Layer 9 of a small transformer language model trained on English Wikipedia (13 layers, counted from 0, width 96).
A neuron adds its activation times its output weights to the MLP's output. To switch it off is to set its activation to zero at one token and run the rest of the model.

Output weights of the MLP neurons that the questions are about. A number n stands for n times 0.005.
n2: 7 -5 -2 11 10 19 52 -7 -1 -6 -4 7 15 6 9 30 9 -28 -22 -15 3 -17 -41 18 16 48 -7 -13 3 -6 9 39 17 12 -6 44 9 -7 13 2 38 -16 22 5 11 -17 -37 -30 23 32 15 -24 -7 -10 -2 18 -63 22 8 7 -12 -38 5 -9 -29 13 -15 -4 34 34 1 19 44 12 -1 17 23 49 4 10 -25 59 17 10 5 9 -23 10 -14 -24 15 -12 18 15 -6 -7
n9: -29 10 56 20 -14 7 -7 3 -6 -13 -26 9 36 -2 -27 -8 -14 1 5 -62 -35 -5 -21 -7 -6 9 -36 4 19 23 -41 -29 -10 -38 56 37 6 -24 -4 10 26 -21 -35 17 21 -35 2 1 -26 37 0 15 -15 -10 8 56 3 16 -25 -49 -4 -8 12 -28 -27 10 -25 18 3 9 44 -27 51 -8 -26 -19 -27 -5 22 5 -33 -1 -36 6 -10 16 -7 -3 11 -11 -23 18 5 -7 -12 -2
n12: 26 -17 -2 -1 9 24 -6 31 -34 4 -4 -22 14 4 10 -20 21 0 -21 -16 13 17 -10 30 -13 -17 -23 -39 16 16 12 -34 -42 -9 21 15 1 -42 -29 -5 37 -1 -34 13 35 8 -53 -9 -10 25 31 -26 41 -31 2 16 -42 -14 15 -12 -21 29 15 -25 12 -3 -12 2 -54 19 -4 -2 19 9 23 -48 47 38 -20 10 12 6 -14 66 -22 4 -13 12 13 -45 -12 18 -13 2 -39 24
n13: -5 35 11 19 -30 -13 -38 -15 -16 25 -16 -24 -19 -53 32 29 24 4 -6 -4 10 -17 12 -9 38 2 8 -5 -4 35 -30 0 0 -41 -19 11 27 53 22 35 -8 24 16 -46 26 44 14 -40 -14 40 29 6 18 -5 -4 -29 13 6 -21 22 -8 2 5 -5 18 11 -14 10 17 10 -38 -3 26 -16 -28 14 4 13 -13 22 -6 10 -22 29 -24 -37 3 -5 -29 14 -9 14 1 -41 -23 14
n25: 5 9 -52 -51 -2 -1 10 -40 -15 -19 1 -7 51 -14 20 -16 8 -13 -36 -8 7 -3 4 14 15 4 -8 -15 -4 -18 -2 12 26 -5 19 -22 39 -1 -8 23 18 3 -1 54 -43 9 2 -9 45 -20 -5 31 -13 69 5 37 -9 -17 24 -5 -63 15 -8 -3 -21 4 -23 23 -4 17 23 22 4 2 33 47 12 34 -5 -25 -20 -5 -42 -6 -16 -32 -9 6 2 -24 -2 6 18 -31 22 -30
n29: -11 -58 -20 -3 13 -10 23 21 -5 4 -31 4 -23 -18 -6 -54 19 -51 -6 -8 8 -25 13 28 10 1 -13 -7 59 32 0 24 60 -32 -17 -20 0 -8 -4 36 18 2 -42 32 -20 18 -23 17 11 -15 -12 5 -5 29 8 4 -16 -50 38 43 23 -3 39 44 56 7 44 52 -3 15 -8 8 52 -24 -18 -27 13 -13 -59 -2 1 32 -18 -14 25 -29 7 13 64 -12 13 14 -1 -35 5 0
n47: 15 21 9 10 -7 -7 -13 39 11 12 29 34 -12 2 1 -33 -12 -42 0 -9 -2 9 10 7 45 10 -1 -12 -6 31 21 -3 34 -31 0 -2 -5 7 -2 -8 -16 10 -9 -8 18 -7 25 -33 -31 -16 -34 5 4 42 -19 -14 -39 29 11 4 23 -25 0 22 49 7 12 7 26 -11 -16 1 -35 -12 3 17 17 -25 31 13 0 -78 5 4 -20 15 30 -33 -10 10 12 3 32 -24 12 28
n49: -14 -7 1 -23 -21 -7 18 -12 -7 -12 -23 -11 26 41 -28 -6 -23 64 14 18 28 -18 14 25 -12 -14 -16 -23 -3 -13 -16 9 -36 -6 0 15 -30 23 -35 -24 -27 57 -36 -37 11 -8 -32 -15 16 22 -6 5 29 22 -19 -44 -8 -23 -2 -22 -21 20 35 -3 18 -14 8 20 -20 -15 -21 9 3 24 30 -17 -28 -35 16 -13 13 -4 29 13 2 21 -36 25 39 6 -28 13 4 -4 4 -2
n100: 22 30 -20 13 -23 -3 -59 24 -29 14 20 31 -11 -10 -1 10 10 -22 -1 -4 -4 19 -21 32 -22 7 5 -4 15 32 -11 -3 20 -12 49 -4 -34 17 -17 47 27 -21 -18 -16 8 -6 44 -22 -21 -18 28 -6 -8 -1 -15 -5 1 -4 10 -7 -12 -7 -6 2 -12 -38 -21 41 -31 -20 -5 -18 45 -15 -9 22 -23 -27 24 21 -10 -4 -21 -40 -25 0 14 -24 -36 -13 -31 -7 9 -1 -5 -2
n103: 50 19 -16 -46 14 -41 2 12 -12 37 -6 -15 11 -7 -4 -24 -11 -45 -22 30 13 -31 -41 -9 -13 11 -38 16 -26 34 -24 23 -24 19 -23 -6 10 22 2 -4 13 -12 -12 -11 -35 7 3 -34 -2 -19 1 -10 7 -38 -39 -3 13 -10 22 -29 -34 -32 -5 -11 1 -41 26 0 9 -9 -14 37 21 -6 -19 -20 -9 -1 -1 -8 -48 5 -13 -28 -23 8 -12 -17 -8 -14 -10 4 2 16 24 29
n121: 14 5 -3 55 -29 0 -8 -1 49 -26 21 25 -5 -21 24 -29 1 9 -12 17 6 3 -18 37 -13 -40 -8 15 32 27 1 -18 6 -22 -5 -21 -10 8 10 42 -3 -19 -3 11 -16 18 -12 32 0 -12 39 -7 -34 -12 24 -17 27 30 -7 53 31 -3 -29 -11 27 22 -7 -7 -23 39 -11 -21 14 15 -21 -32 -16 -27 -39 21 7 1 75 -13 13 4 -6 -3 -6 -8 40 -20 25 -6 -37 -27
n140: -5 -26 -15 -13 -32 1 -4 32 11 -33 13 19 15 36 -18 19 -25 -11 -3 -14 -13 23 -27 35 -6 4 -13 -4 -35 -33 -16 -8 27 8 -1 -34 15 -27 -38 -41 8 27 -15 26 -11 42 9 -25 -17 -15 15 -29 -11 17 -5 -22 -32 -9 2 6 -46 -4 12 20 40 25 7 -18 -5 47 25 -9 -9 13 -26 7 14 -27 9 -3 16 -21 6 -2 14 36 -10 -15 -32 -37 -44 25 -37 -34 -40 12
n143: -19 -16 -4 -15 -6 -25 -39 7 -1 11 5 -36 -26 -41 30 21 -28 43 -6 -34 -16 17 26 -42 -39 -1 8 -10 42 5 25 -3 14 39 -3 17 -58 -13 -14 -3 -19 27 -3 1 5 36 13 -8 1 -20 -20 -15 3 8 22 2 -35 50 16 -45 27 55 36 -5 -61 -25 7 -25 -15 -11 -18 -31 30 7 7 25 17 -34 -35 1 -8 37 11 -2 -3 16 22 -2 -22 -13 -6 5 -38 -24 -18 -1
n151: -54 12 4 -23 -24 -10 33 -29 -14 3 33 -95 16 40 16 24 -33 26 -18 19 -4 1 15 -33 19 1 4 -10 -4 1 -45 -5 -26 -1 13 -9 -8 2 15 31 -21 -5 4 -6 18 -25 -8 3 40 8 3 -21 -8 21 28 11 9 -6 -8 -15 0 -26 -38 -9 3 3 -6 -5 2 24 -6 -36 2 10 8 0 9 10 -7 21 11 47 -30 4 -16 17 32 -9 39 26 -15 -13 -35 26 12 -2
n155: -14 15 -9 19 0 -50 -12 -18 -45 -7 38 7 -29 -16 19 8 -36 -25 35 36 10 -13 -18 -15 -51 18 -11 59 6 21 -23 -10 -14 30 -2 5 -6 -18 4 -6 -16 -21 -22 -10 34 -2 -17 25 20 -6 35 -18 -46 6 -27 14 -51 -7 25 -3 22 -11 -8 9 -46 29 -3 26 10 -10 5 -32 -14 -15 -15 0 -13 24 -41 -16 11 -11 -41 6 -24 -38 23 9 -14 -1 14 -58 40 -4 -12 22
n190: 22 -27 5 -15 4 -35 -28 -32 5 14 -34 7 2 14 31 -5 -20 32 16 -3 -28 38 9 10 -11 23 -12 5 31 -29 11 41 4 -75 42 32 -10 -42 -18 5 42 -3 36 28 -15 25 13 5 -33 -2 -37 30 -8 -31 6 -20 22 -22 -21 -30 -34 14 37 10 33 53 -10 -34 -14 -43 1 -9 -3 44 -12 -27 -21 -6 -11 23 -3 -26 -24 9 -28 -36 -11 -4 21 25 17 21 -4 -11 -19 5

Each question names a token from some text and the token that comes next. It shows the activations a of the neurons there, in the order above. A number n stands for n times 0.089.

Then comes g, the gradient of the next token's log-probability with respect to the MLP's output, scaled to length 1. A neuron's effect is roughly proportional to its activation times (output weights . g). A number n stands for n times 0.0046.

"her", then " ch"
a: 1 1 -13 0 7 0 28 0 -2 2 1 -1 3 -1 2 2
g: -27 -40 8 22 24 -19 3 -26 4 39 -12 33 -41 11 36 -10 33 -46 7 25 28 -29 -5 -8 9 -32 -1 -5 14 23 -19 -27 2 3 7 -34 17 15 1 32 42 -35 -30 -8 -22 -11 -6 -7 15 -13 13 25 9 -13 -2 -21 -6 -14 28 1 41 13 -8 -9 6 -60 -19 -5 -20 32 5 -42 2 -22 -12 13 -6 -9 -26 14 -5 -9 7 -26 -25 -11 13 -8 -14 35 2 48 14 7 -22 25
Switching off which neuron hurts the next token most? n47

"ch", then "or"
a: -2 1 0 0 0 1 -3 1 1 -7 -1 -1 0 -2 3 1
g: -4 22 17 -23 -10 -16 -21 2 -40 32 22 -8 12 -7 -16 14 15 1 -2 -10 -49 27 -10 -11 22 36 11 21 -23 6 37 21 3 -8 18 26 -7 -35 -23 -42 -7 3 -18 -5 21 -5 8 39 2 -20 -15 -21 -12 28 24 3 -22 -32 -13 -12 13 28 -1 60 1 12 -33 -10 13 -21 -2 44 42 15 -9 6 32 24 -13 5 13 12 18 26 4 19 -54 -10 12 -15 -41 25 -20 -14 -16 -28
Switching off which neuron hurts the next token most? n103

" pre", then "c"
a: 4 14 -3 6 0 9 57 0 -3 -1 -31 -2 -1 4 -3 0
g: -6 -42 -4 -14 -23 2 0 23 1 -2 0 -8 7 17 21 24 14 12 32 4 13 77 -20 -10 23 1 6 -34 -20 7 -16 -7 18 -4 -5 12 10 -32 11 -25 -5 27 -41 -42 11 18 27 -22 -5 -10 -10 0 4 38 -30 -19 -4 2 -45 -5 13 13 -15 19 23 31 -1 26 33 -5 15 -57 9 -5 31 -28 20 16 28 -3 32 -2 3 4 19 -20 -7 13 23 38 -2 18 -37 25 -26 -32
Which two neurons, each switched off alone, lower its probability most, in order? n47, n121

"ul", then " m"
a: 0 -1 -1 4 -3 3 13 1 -1 1 0 0 0 3 1 -2
g: 7 22 15 39 -15 6 3 10 -7 -4 -19 19 1 -6 31 -40 9 7 22 -29 13 -13 4 44 -42 -12 9 11 -55 19 -3 -10 -35 -15 9 -19 14 44 -20 11 -4 0 19 16 -35 -16 13 -37 30 -27 -2 -2 -14 -3 -5 -16 -23 18 26 15 -35 -34 1 27 8 -20 -45 -14 8 14 12 22 46 19 -29 9 32 -36 -50 29 -9 -16 -21 4 26 17 15 -7 -2 -8 41 -9 8 -1 3 12
Switching off which neuron hurts the next token most? n47

" m", then "ost"
a: -2 -3 7 2 0 4 3 0 1 -7 1 1 1 -3 13 1
g: 48 -28 12 -41 -13 -17 -21 -1 0 -20 -4 19 9 -23 6 -23 -8 3 9 -25 14 16 42 -23 16 -8 -17 1 16 12 40 1 -36 -45 -22 -33 -2 3 -11 41 12 8 28 26 0 3 -33 -1 14 -14 -15 -13 8 -13 -27 0 15 -6 0 24 0 -8 -21 5 -14 24 39 -32 -27 4 1 -9 -23 -1 37 -32 5 -52 30 16 39 -30 38 -10 -29 16 -9 -12 4 -14 52 -10 -27 17 15 -21
Which neuron, switched off, raises the next token's probability most? n155

"r", then "is"
a: -1 0 0 0 0 4 1 -2 2 1 3 0 -1 0 41 -2
g: -38 -14 -11 25 -8 -41 5 18 -8 -6 26 21 -15 21 31 -3 11 21 -16 -4 -16 -39 33 33 0 10 -3 -10 38 2 28 -25 -25 -24 11 -28 12 -9 39 -26 -7 6 -53 22 34 34 -21 7 11 0 4 14 -40 -16 -42 11 8 11 -8 -13 53 21 6 -2 22 24 -1 21 -27 3 5 26 14 21 -9 5 -7 30 -19 8 19 16 -4 -13 4 -48 4 -23 29 -26 42 -8 17 15 -35 1
Switching off which neuron hurts the next token most? n155

"ear", then "s"
a: -1 -64 0 -3 0 0 -3 -1 0 -7 0 -2 -1 8 0 0
g: -27 10 -7 -19 -23 5 -1 0 11 -50 -15 24 13 24 7 16 7 32 -14 11 6 36 23 -1 1 -22 26 10 -71 -14 -12 -21 -16 3 24 -16 12 23 -11 -18 -9 8 -2 30 -1 -13 -32 -20 5 -20 22 -28 5 23 -8 -15 20 -11 -4 -2 9 -13 4 -7 -41 33 59 33 18 -16 -13 -55 -28 12 -49 -32 -33 -20 -4 7 25 6 8 -17 -29 1 -2 -30 -7 6 38 -1 -14 30 1 7
Switching off which neuron hurts the next token most? n9

"er", then "o"
a: 0 0 3 -6 0 -3 1 0 0 -10 0 0 -1 2 0 -1
g: -19 -45 12 -14 -16 -23 6 -27 25 3 19 -14 -19 8 -11 -6 19 15 -30 -29 36 41 -22 -8 -6 25 61 -9 33 -27 -16 -5 -36 -19 -1 4 27 -47 -8 8 29 37 4 53 6 -14 -38 17 -6 -4 7 -3 -19 -41 15 17 0 -17 37 -5 -14 -10 0 -13 -15 10 -25 15 3 -13 18 -11 4 16 10 -5 -3 -8 -24 -14 25 -19 35 -13 15 26 35 13 -9 -48 -39 0 -16 -2 -9 -11
Which two neurons, each switched off alone, lower its probability most, in order? n103, n13

"t", then "ish"
a: -3 28 -1 6 -2 0 1 -1 -5 4 0 -1 0 1 1 0
g: 8 15 20 56 -14 -8 29 3 25 -2 -8 29 1 27 -32 -7 22 20 -7 8 10 30 26 -4 -22 15 39 -2 15 -30 -14 -37 -2 15 -3 36 11 6 -23 45 24 -14 13 12 -8 27 26 18 -1 -12 9 -27 -4 -7 -2 56 14 -15 -23 -4 10 -17 -7 8 -15 3 -9 21 7 -6 30 -28 28 -9 16 20 -9 -26 9 -5 -38 10 -24 22 50 26 7 -61 -10 -26 9 -8 -28 47 9 -16
Switching off which neuron hurts the next token most? n9

" the", then " or"
a: 0 10 1 0 -1 3 -1 5 0 -2 -23 -1 0 -3 3 -1
g: 22 -13 -3 -37 16 -13 -3 31 24 43 -11 -17 37 -5 -12 0 1 14 -5 -30 -18 -48 22 -8 0 7 13 14 -21 8 -4 -18 9 -6 27 9 -30 -34 -37 2 -8 22 -20 20 3 -8 25 24 -3 7 -2 6 33 26 -16 -1 -21 -13 -48 -42 0 5 -9 5 8 -38 -26 10 8 12 53 -44 -30 -6 -40 6 3 -2 41 23 -10 28 -31 5 -11 8 -24 -2 62 2 -2 17 19 -16 -26 -6
Which two neurons, each switched off alone, lower its probability most, in order? n121, n9

"an", then "a"
a: -1 2 0 -4 -1 2 -3 10 55 4 -3 -1 2 1 0 0
g: -17 -11 12 23 21 -1 -6 -5 -3 12 36 -3 -35 2 -14 -7 -26 2 8 -9 -31 10 -17 -5 -32 31 -2 12 -16 12 46 21 14 14 9 -1 -41 -68 22 -12 -16 27 29 52 7 -9 1 -8 -18 -38 36 13 -25 28 45 12 -8 -1 2 2 -12 1 -10 31 -9 21 -20 -6 -64 -2 -26 -10 14 19 19 25 7 6 -25 5 14 -21 2 -1 -6 48 7 -9 -12 -5 19 9 8 -41 -9 -39
Which neuron, switched off, raises the next token's probability most? n49

" that", then " can"
a: 2 -3 7 1 10 1 -2 -3 9 0 -14 -2 1 4 3 -16
g: 24 8 2 -48 -9 -26 -17 42 -35 29 37 1 25 31 7 -16 5 3 -7 9 -10 -50 15 0 -7 -4 27 -24 3 0 -8 -30 44 6 18 19 2 8 -6 48 21 -26 -11 0 -7 -31 -10 -1 21 -41 -2 -8 9 11 -21 34 -16 -8 -19 3 43 17 -1 14 -6 -12 -33 11 -14 -21 15 22 21 11 -18 17 19 16 -36 -21 26 38 -6 -1 35 9 -16 -42 33 16 28 28 10 -36 -12 -12
Switching off which neuron hurts the next token most? n25

" =", then " "
a: -40 22 1 -4 4 0 0 -6 94 0 41 12 4 3 -3 0
g: -16 -2 -67 -23 -18 0 3 -36 -1 21 -22 -23 -33 17 31 -9 13 -23 -11 9 22 -1 3 37 -47 -25 13 42 5 11 -46 10 12 -19 11 20 42 -13 20 26 -32 20 2 8 13 -8 15 27 27 -16 -24 -6 -30 18 2 -34 -12 7 -32 -10 -7 7 31 0 -3 -11 5 1 6 2 -39 -42 5 -16 -14 29 -30 -21 -24 19 -28 -19 -10 -26 -2 16 -6 8 37 -9 4 39 18 -14 23 -11
Which two neurons, each switched off alone, lower its probability most, in order? n100, n2

"om", then "er"
a: 0 0 14 0 0 0 -32 -27 -1 -3 0 0 0 -35 -1 -2
g: 13 -28 29 6 11 -4 -16 -27 3 -23 -44 8 -16 -43 -13 -4 49 -25 27 52 -34 7 17 29 13 23 11 14 -55 -18 -17 -11 -15 -30 15 -22 -19 30 -31 -8 -4 -16 -4 7 -15 31 25 26 -17 -3 9 8 -9 12 18 -39 -21 -6 44 -17 6 6 18 19 14 -25 -39 -40 36 10 -33 -9 15 13 0 7 -9 17 -33 16 -7 15 7 14 4 4 -41 22 -6 7 -16 19 14 3 -18 -20
Which two neurons, each switched off alone, lower its probability most, in order? n151, n47

"s", then "ical"
a: 0 -1 -2 -10 0 1 -6 -1 0 3 -1 -4 -2 3 0 3
g: 5 0 11 5 17 6 21 -9 3 -2 -10 13 30 10 -17 14 10 -3 -7 -26 -25 2 21 0 20 -27 37 -6 34 8 48 28 -40 30 -10 27 -5 13 -36 3 -41 2 -31 10 -32 2 -7 -29 13 -35 7 -10 27 -11 -12 0 -16 -1 8 19 2 0 -23 -68 -2 1 13 -22 14 17 21 -38 -22 -7 24 -49 18 7 16 -31 14 -7 -6 -22 20 -30 12 -33 59 14 -21 21 11 24 3 32
Switching off which neuron hurts the next token most? n13

" has", then " been"
a: 0 2 27 14 -6 4 8 3 0 2 3 -1 0 2 4 1
g: -5 -16 0 3 24 -19 19 -5 14 -1 -38 4 42 47 16 45 38 10 -21 10 -1 43 -14 -3 5 -11 4 14 36 -26 -6 51 1 -12 -1 17 27 -49 7 38 21 19 6 -8 7 -23 20 12 1 44 -20 -33 -10 -14 12 2 -25 -17 25 7 -3 14 -21 -23 -10 24 7 -12 -7 18 57 2 24 7 -1 -6 -11 -26 -36 -18 -5 -10 1 -12 -22 -19 23 4 25 26 29 23 -25 -29 10 -37
Switching off which neuron hurts the next token most? n12

"is", then "es"
a: 55 -1 2 0 0 -1 2 1 0 2 4 0 15 -7 0 0
g: -19 -4 23 -3 51 -5 -5 10 1 13 14 1 -10 19 48 -15 -24 7 -25 -63 15 30 -6 -21 -17 35 72 -4 -18 0 -22 -8 35 0 17 6 -33 30 -34 -10 -5 -19 -2 60 16 13 -31 -1 18 23 0 0 30 25 12 -3 -34 3 1 13 30 26 28 -15 -9 -24 29 2 27 -17 9 -11 0 -19 -19 -35 -2 20 0 13 -7 -10 -21 -11 17 -18 13 -17 17 1 -8 40 0 -4 -2 18
Switching off which neuron hurts the next token most? n143

" comp", then "any"
a: 2 -3 9 -5 0 0 3 0 -2 -2 3 30 0 1 3 -1
g: 30 7 -19 22 -37 35 -4 10 17 -5 -5 33 31 -59 32 -14 27 6 -3 -19 -9 28 0 13 26 -19 -6 26 26 -27 8 26 -14 5 8 8 10 4 -42 34 -7 3 3 7 8 18 27 34 -3 18 17 -3 14 1 3 -2 0 -18 -10 0 -36 37 -35 -7 2 -5 33 -41 9 -5 4 14 11 12 66 16 1 -15 20 13 2 2 -2 7 31 52 -24 -26 -14 -36 14 -10 -17 -25 -7 43
Switching off which neuron hurts the next token most? n140

" or", then "ig"
a: 0 -2 -3 -32 0 0 -1 6 0 2 -15 21 0 3 0 0
g: 4 10 32 30 -7 -11 5 7 1 18 -28 1 14 58 -20 -8 23 3 15 17 39 -85 -32 10 22 -8 39 13 3 -15 59 -3 -1 5 20 -35 21 -52 8 20 -5 -34 -7 2 23 -5 -2 13 11 20 -4 -28 41 -6 17 23 21 15 -10 4 -5 16 -7 53 -17 -3 -19 -4 17 0 -16 19 -3 17 21 -32 -22 5 -11 9 25 6 4 -14 -15 28 -8 10 -19 -30 16 -17 -2 7 7 8
Switching off which neuron hurts the next token most? n13

"v", then "an"
a: 0 -1 -1 0 0 -25 -26 5 5 1 0 -4 0 -4 -5 1
g: -9 -18 24 18 -9 4 -9 -11 9 -36 -7 14 7 -30 10 20 -1 -2 -22 -34 -34 -41 -44 -6 63 -14 -43 -6 -36 11 -6 26 -15 46 1 -12 -5 -14 26 -4 -13 23 24 -4 8 5 4 -18 -32 -30 11 27 -2 29 14 -7 8 5 -15 -23 -16 -22 -35 -37 -14 -21 -34 -8 23 7 -15 17 12 -7 13 70 14 31 14 18 -42 9 20 -4 -31 -14 1 -9 -16 2 16 -6 0 20 -7 -20
Switching off which neuron hurts the next token most? n29

" ", then "ident"
a: 0 0 2 2 -2 23 0 -2 5 -14 0 -1 2 2 -2 -3
g: -15 -5 24 3 13 37 14 -5 7 -3 49 -5 -5 -10 -42 -43 12 21 -25 13 -19 -20 19 -31 24 7 -18 -12 8 14 51 -20 31 32 -5 -2 16 5 -20 -2 32 10 -41 -49 20 2 9 22 7 45 -9 -14 -36 24 -1 -41 30 -13 29 36 -28 -21 -18 21 11 32 -8 29 27 -21 15 6 -20 -15 5 23 2 -44 7 -20 14 14 3 4 -24 22 4 -27 3 -15 25 -6 0 8 -20 15
Switching off which neuron hurts the next token most? n29

" N", then "orth"
a: 1 -3 -5 0 0 -1 47 -1 1 -1 0 0 -15 0 2 0
g: 9 11 -14 28 4 -14 -8 -4 7 6 -50 12 0 18 -39 25 -33 10 -29 -54 -10 7 14 -32 -34 -41 -6 -22 4 -7 -54 19 22 -10 -3 25 0 -6 -14 -21 -3 -14 36 -11 7 12 -24 -6 -57 30 32 -3 17 -36 10 -12 9 -6 -14 14 -30 -5 -1 32 -11 14 25 -23 5 2 1 -18 8 -6 15 9 4 20 16 0 7 20 7 6 -8 46 -4 -51 -8 -21 61 10 -25 12 -20 -2
Which neuron, switched off, raises the next token's probability most? n47

" I", then "ts"
a: 28 2 5 0 -2 0 0 -3 -24 5 -1 0 0 1 1 4
g: -4 -23 -10 -20 -5 -6 -11 9 1 21 -35 1 37 4 10 26 -11 9 6 -19 24 41 29 15 15 18 37 9 6 -34 0 9 -10 14 -31 18 5 13 -12 -47 37 7 -3 22 -3 14 -19 -24 -10 8 -3 7 -25 -9 11 -34 8 -31 -10 -25 3 0 -13 -19 1 1 46 24 -27 -13 26 -51 -9 0 2 28 17 -11 11 14 -37 -1 28 -2 -24 -25 41 -33 34 7 70 48 14 9 -5 0
Switching off which neuron hurts the next token most? n100

" De", then "ath"
a: 0 46 -1 51 -1 0 -1 0 3 2 -1 0 -5 16 -3 -1
g: 22 -27 35 -14 -7 -25 -4 14 8 26 -8 -4 73 -14 6 -10 -29 27 -6 -25 1 15 17 -31 -7 -2 -32 5 -12 -1 -18 36 26 25 -17 24 -21 -47 15 -9 15 10 -14 -8 23 23 6 29 2 -32 -20 9 9 9 -14 9 24 1 5 12 -36 -27 8 14 -11 -61 29 -18 -8 28 43 -13 0 2 31 -17 -7 -34 -6 1 15 17 -14 -12 -11 -11 -5 -18 31 -31 18 37 12 5 26 43
Switching off which neuron hurts the next token most? n9

"er", then "."
a: 0 0 -31 14 1 0 8 -3 -2 1 0 0 0 0 3 1
g: 5 36 -13 -9 41 -12 14 -6 2 18 -1 8 -11 29 -2 35 -2 14 32 -42 18 17 44 -59 -6 2 -7 13 -10 -21 4 -6 -20 -12 -27 -13 8 -29 5 29 4 21 -9 -61 9 10 34 33 21 23 8 5 -34 48 16 -11 10 2 14 -12 14 -39 -7 -12 24 -27 13 -1 17 15 -4 17 -16 29 -46 -54 18 -1 4 14 -26 13 -18 24 8 -35 -8 -15 -4 -15 -23 -6 6 -32 6 -4
Switching off which neuron hurts the next token most? n12

" s", then "uch"
a: -5 5 -2 1 0 0 -2 0 3 -16 1 1 -59 0 -1 7
g: 31 -26 -5 2 17 23 10 34 5 18 -2 4 -30 -19 5 -13 6 8 -36 19 7 55 8 28 9 -30 -18 15 44 -24 -23 21 16 -23 21 -4 -8 -27 16 -4 -18 -10 11 49 15 41 -6 26 -3 -9 25 26 -1 16 -4 18 12 -21 19 -11 -19 34 -16 7 0 19 8 -30 5 -39 23 -2 -30 -47 49 26 -33 -20 -12 -12 -27 24 28 -40 4 -4 -13 18 27 -15 13 11 31 -15 4 7
Which neuron, switched off, raises the next token's probability most? n143

"a", then " s"
a: 2 -1 -21 37 0 1 8 -1 15 1 -2 0 -90 0 2 -1
g: 0 -2 20 -1 -11 22 7 24 -20 25 -46 11 -52 16 40 -46 -6 -15 40 30 26 -6 -20 19 -10 6 -25 12 -2 33 6 1 -37 1 -14 -26 -18 77 4 9 2 -5 0 26 -5 15 -3 -23 23 -9 6 -28 0 -22 -40 -24 -48 6 -22 8 21 21 -28 28 5 -39 -5 2 -2 3 -26 15 27 15 16 4 -15 -1 2 -10 -10 -31 -16 28 -12 38 3 -1 -3 0 -20 24 18 15 -16 16
Which neuron, switched off, raises the next token's probability most? n12

"l", then "ow"
a: 11 -2 0 -2 0 -3 7 0 1 -5 0 -2 0 -1 10 -2
g: 20 9 -20 -20 -38 14 -16 33 11 14 -57 36 18 16 -11 31 29 -45 -27 1 7 22 -11 -23 1 8 18 -35 24 -17 2 52 7 -5 29 9 12 14 3 -5 14 -13 -7 -23 -4 28 -3 25 17 26 13 10 14 -6 -5 -7 -1 -32 10 -2 -3 12 -19 -25 -13 9 -14 -16 -26 0 6 22 -6 23 -42 -43 -47 -38 11 22 -2 -4 33 -38 -3 -9 -12 33 7 -38 34 2 25 5 -4 -37
Switching off which neuron hurts the next token most? n2

"-", then "r"
a: 0 2 0 4 -3 -2 0 0 0 -14 0 1 -1 1 0 -2
g: 27 3 7 58 -5 21 -3 1 6 4 15 23 44 28 15 5 -24 -23 20 4 16 22 16 32 -12 20 -46 0 -20 -12 34 -28 66 15 35 -20 -41 9 16 -16 -22 -8 1 -40 -7 -48 17 17 3 -1 -11 13 30 4 10 8 7 10 -23 17 -23 1 21 4 -28 3 -18 13 -2 -11 -33 -16 12 1 -15 -24 33 19 -33 -2 -45 7 -22 34 7 18 27 12 4 13 14 23 -22 6 9 26
Switching off which neuron hurts the next token most? n103

" ind", then "e"
a: -1 -6 -2 0 1 2 4 -2 2 0 10 1 1 2 2 -29
g: -26 -12 2 29 -31 -46 -13 -9 9 -64 -13 -17 -5 38 -18 35 -23 -15 14 30 -24 -32 -6 14 12 -3 -7 -16 -7 12 26 -39 -19 -36 29 1 -37 -42 -32 35 25 -38 -17 23 -21 -10 -1 45 -20 -16 -5 15 6 5 -3 -9 -5 7 -4 -31 5 31 -12 13 -6 13 -14 -20 -11 -13 -25 -22 5 10 -22 -13 12 8 -9 -4 -21 -6 16 -31 -47 -15 -11 -21 -22 2 -41 -26 15 -14 14 -2
Which neuron, switched off, raises the next token's probability most? n190

"ro", then "f"
a: 28 0 1 3 0 -67 38 0 0 -4 0 -1 0 4 -4 -1
g: -11 21 23 -13 -18 -6 -3 7 6 34 -24 -23 8 -34 -2 -17 17 9 10 10 -23 -49 -17 12 -21 -1 7 15 -13 11 -6 -39 -11 -23 -20 23 -19 15 9 -53 -25 -31 -34 -81 -6 -9 31 -26 -17 -53 17 8 -15 9 -7 30 -12 2 -19 -17 -7 -45 5 8 19 -8 -21 -22 -1 -6 -25 32 -25 16 5 -20 34 -23 -21 -32 30 -27 -3 -6 -3 -5 -14 -3 -18 -22 12 -1 -18 10 -29 -6
Switching off which neuron hurts the next token most? n29

"w", then "rit"
a: 1 -3 0 0 -2 0 0 1 -1 -13 0 -3 1 1 -10 0
g: -5 -19 24 37 12 -35 2 25 34 7 -15 6 47 -4 -10 21 -46 -7 19 -11 5 -38 16 19 28 8 10 -19 18 8 29 -16 7 -4 14 -5 -22 -6 8 3 -54 -17 -25 53 -6 -32 40 -15 -12 -9 4 1 38 16 -1 34 16 -9 12 -6 34 10 2 -10 -23 6 -16 -15 22 -7 -2 -40 -21 9 49 -42 -6 -52 19 2 4 -17 -19 4 13 -25 -37 -4 26 11 -2 -13 24 -6 -14 14
Which neuron, switched off, raises the next token's probability most? n9

" with", then " the"
a: 0 2 28 2 21 6 2 19 72 0 -6 -2 -1 -2 -16 0
g: -36 4 32 -3 -1 -31 -25 -2 3 6 -4 -3 7 -48 -22 -17 -17 -21 13 -16 -2 -21 -24 -20 44 32 38 20 -8 16 -34 -26 -2 -39 6 -12 8 43 -43 -16 10 -34 -17 -83 2 -13 -4 16 -21 3 30 19 31 -33 8 -5 23 4 5 -5 -23 6 -17 36 -1 9 17 -11 3 -18 1 -3 -2 -23 -20 23 19 -21 14 36 18 26 5 -12 -13 -17 -8 6 -14 -24 45 1 17 8 -10 -5
Switching off which neuron hurts the next token most? n100

".", then "5"
a: 32 0 4 17 0 0 1 0 1 -2 -2 3 2 -10 1 6
g: 18 8 20 29 1 5 9 -47 29 -42 -63 10 -3 -39 13 16 23 -11 -3 -32 -36 -28 20 14 -29 -3 27 13 -2 -11 13 3 19 12 -16 -20 -20 -11 -15 9 2 -3 38 43 -7 -6 -34 4 11 24 1 14 -9 35 -15 18 -3 31 40 2 19 -7 19 10 -9 -49 -2 -2 14 -6 33 -16 -2 10 -40 31 -2 10 -13 -13 -28 17 0 -36 53 -9 11 -22 -13 9 -14 -9 20 7 -29 24
Switching off which neuron hurts the next token most? n2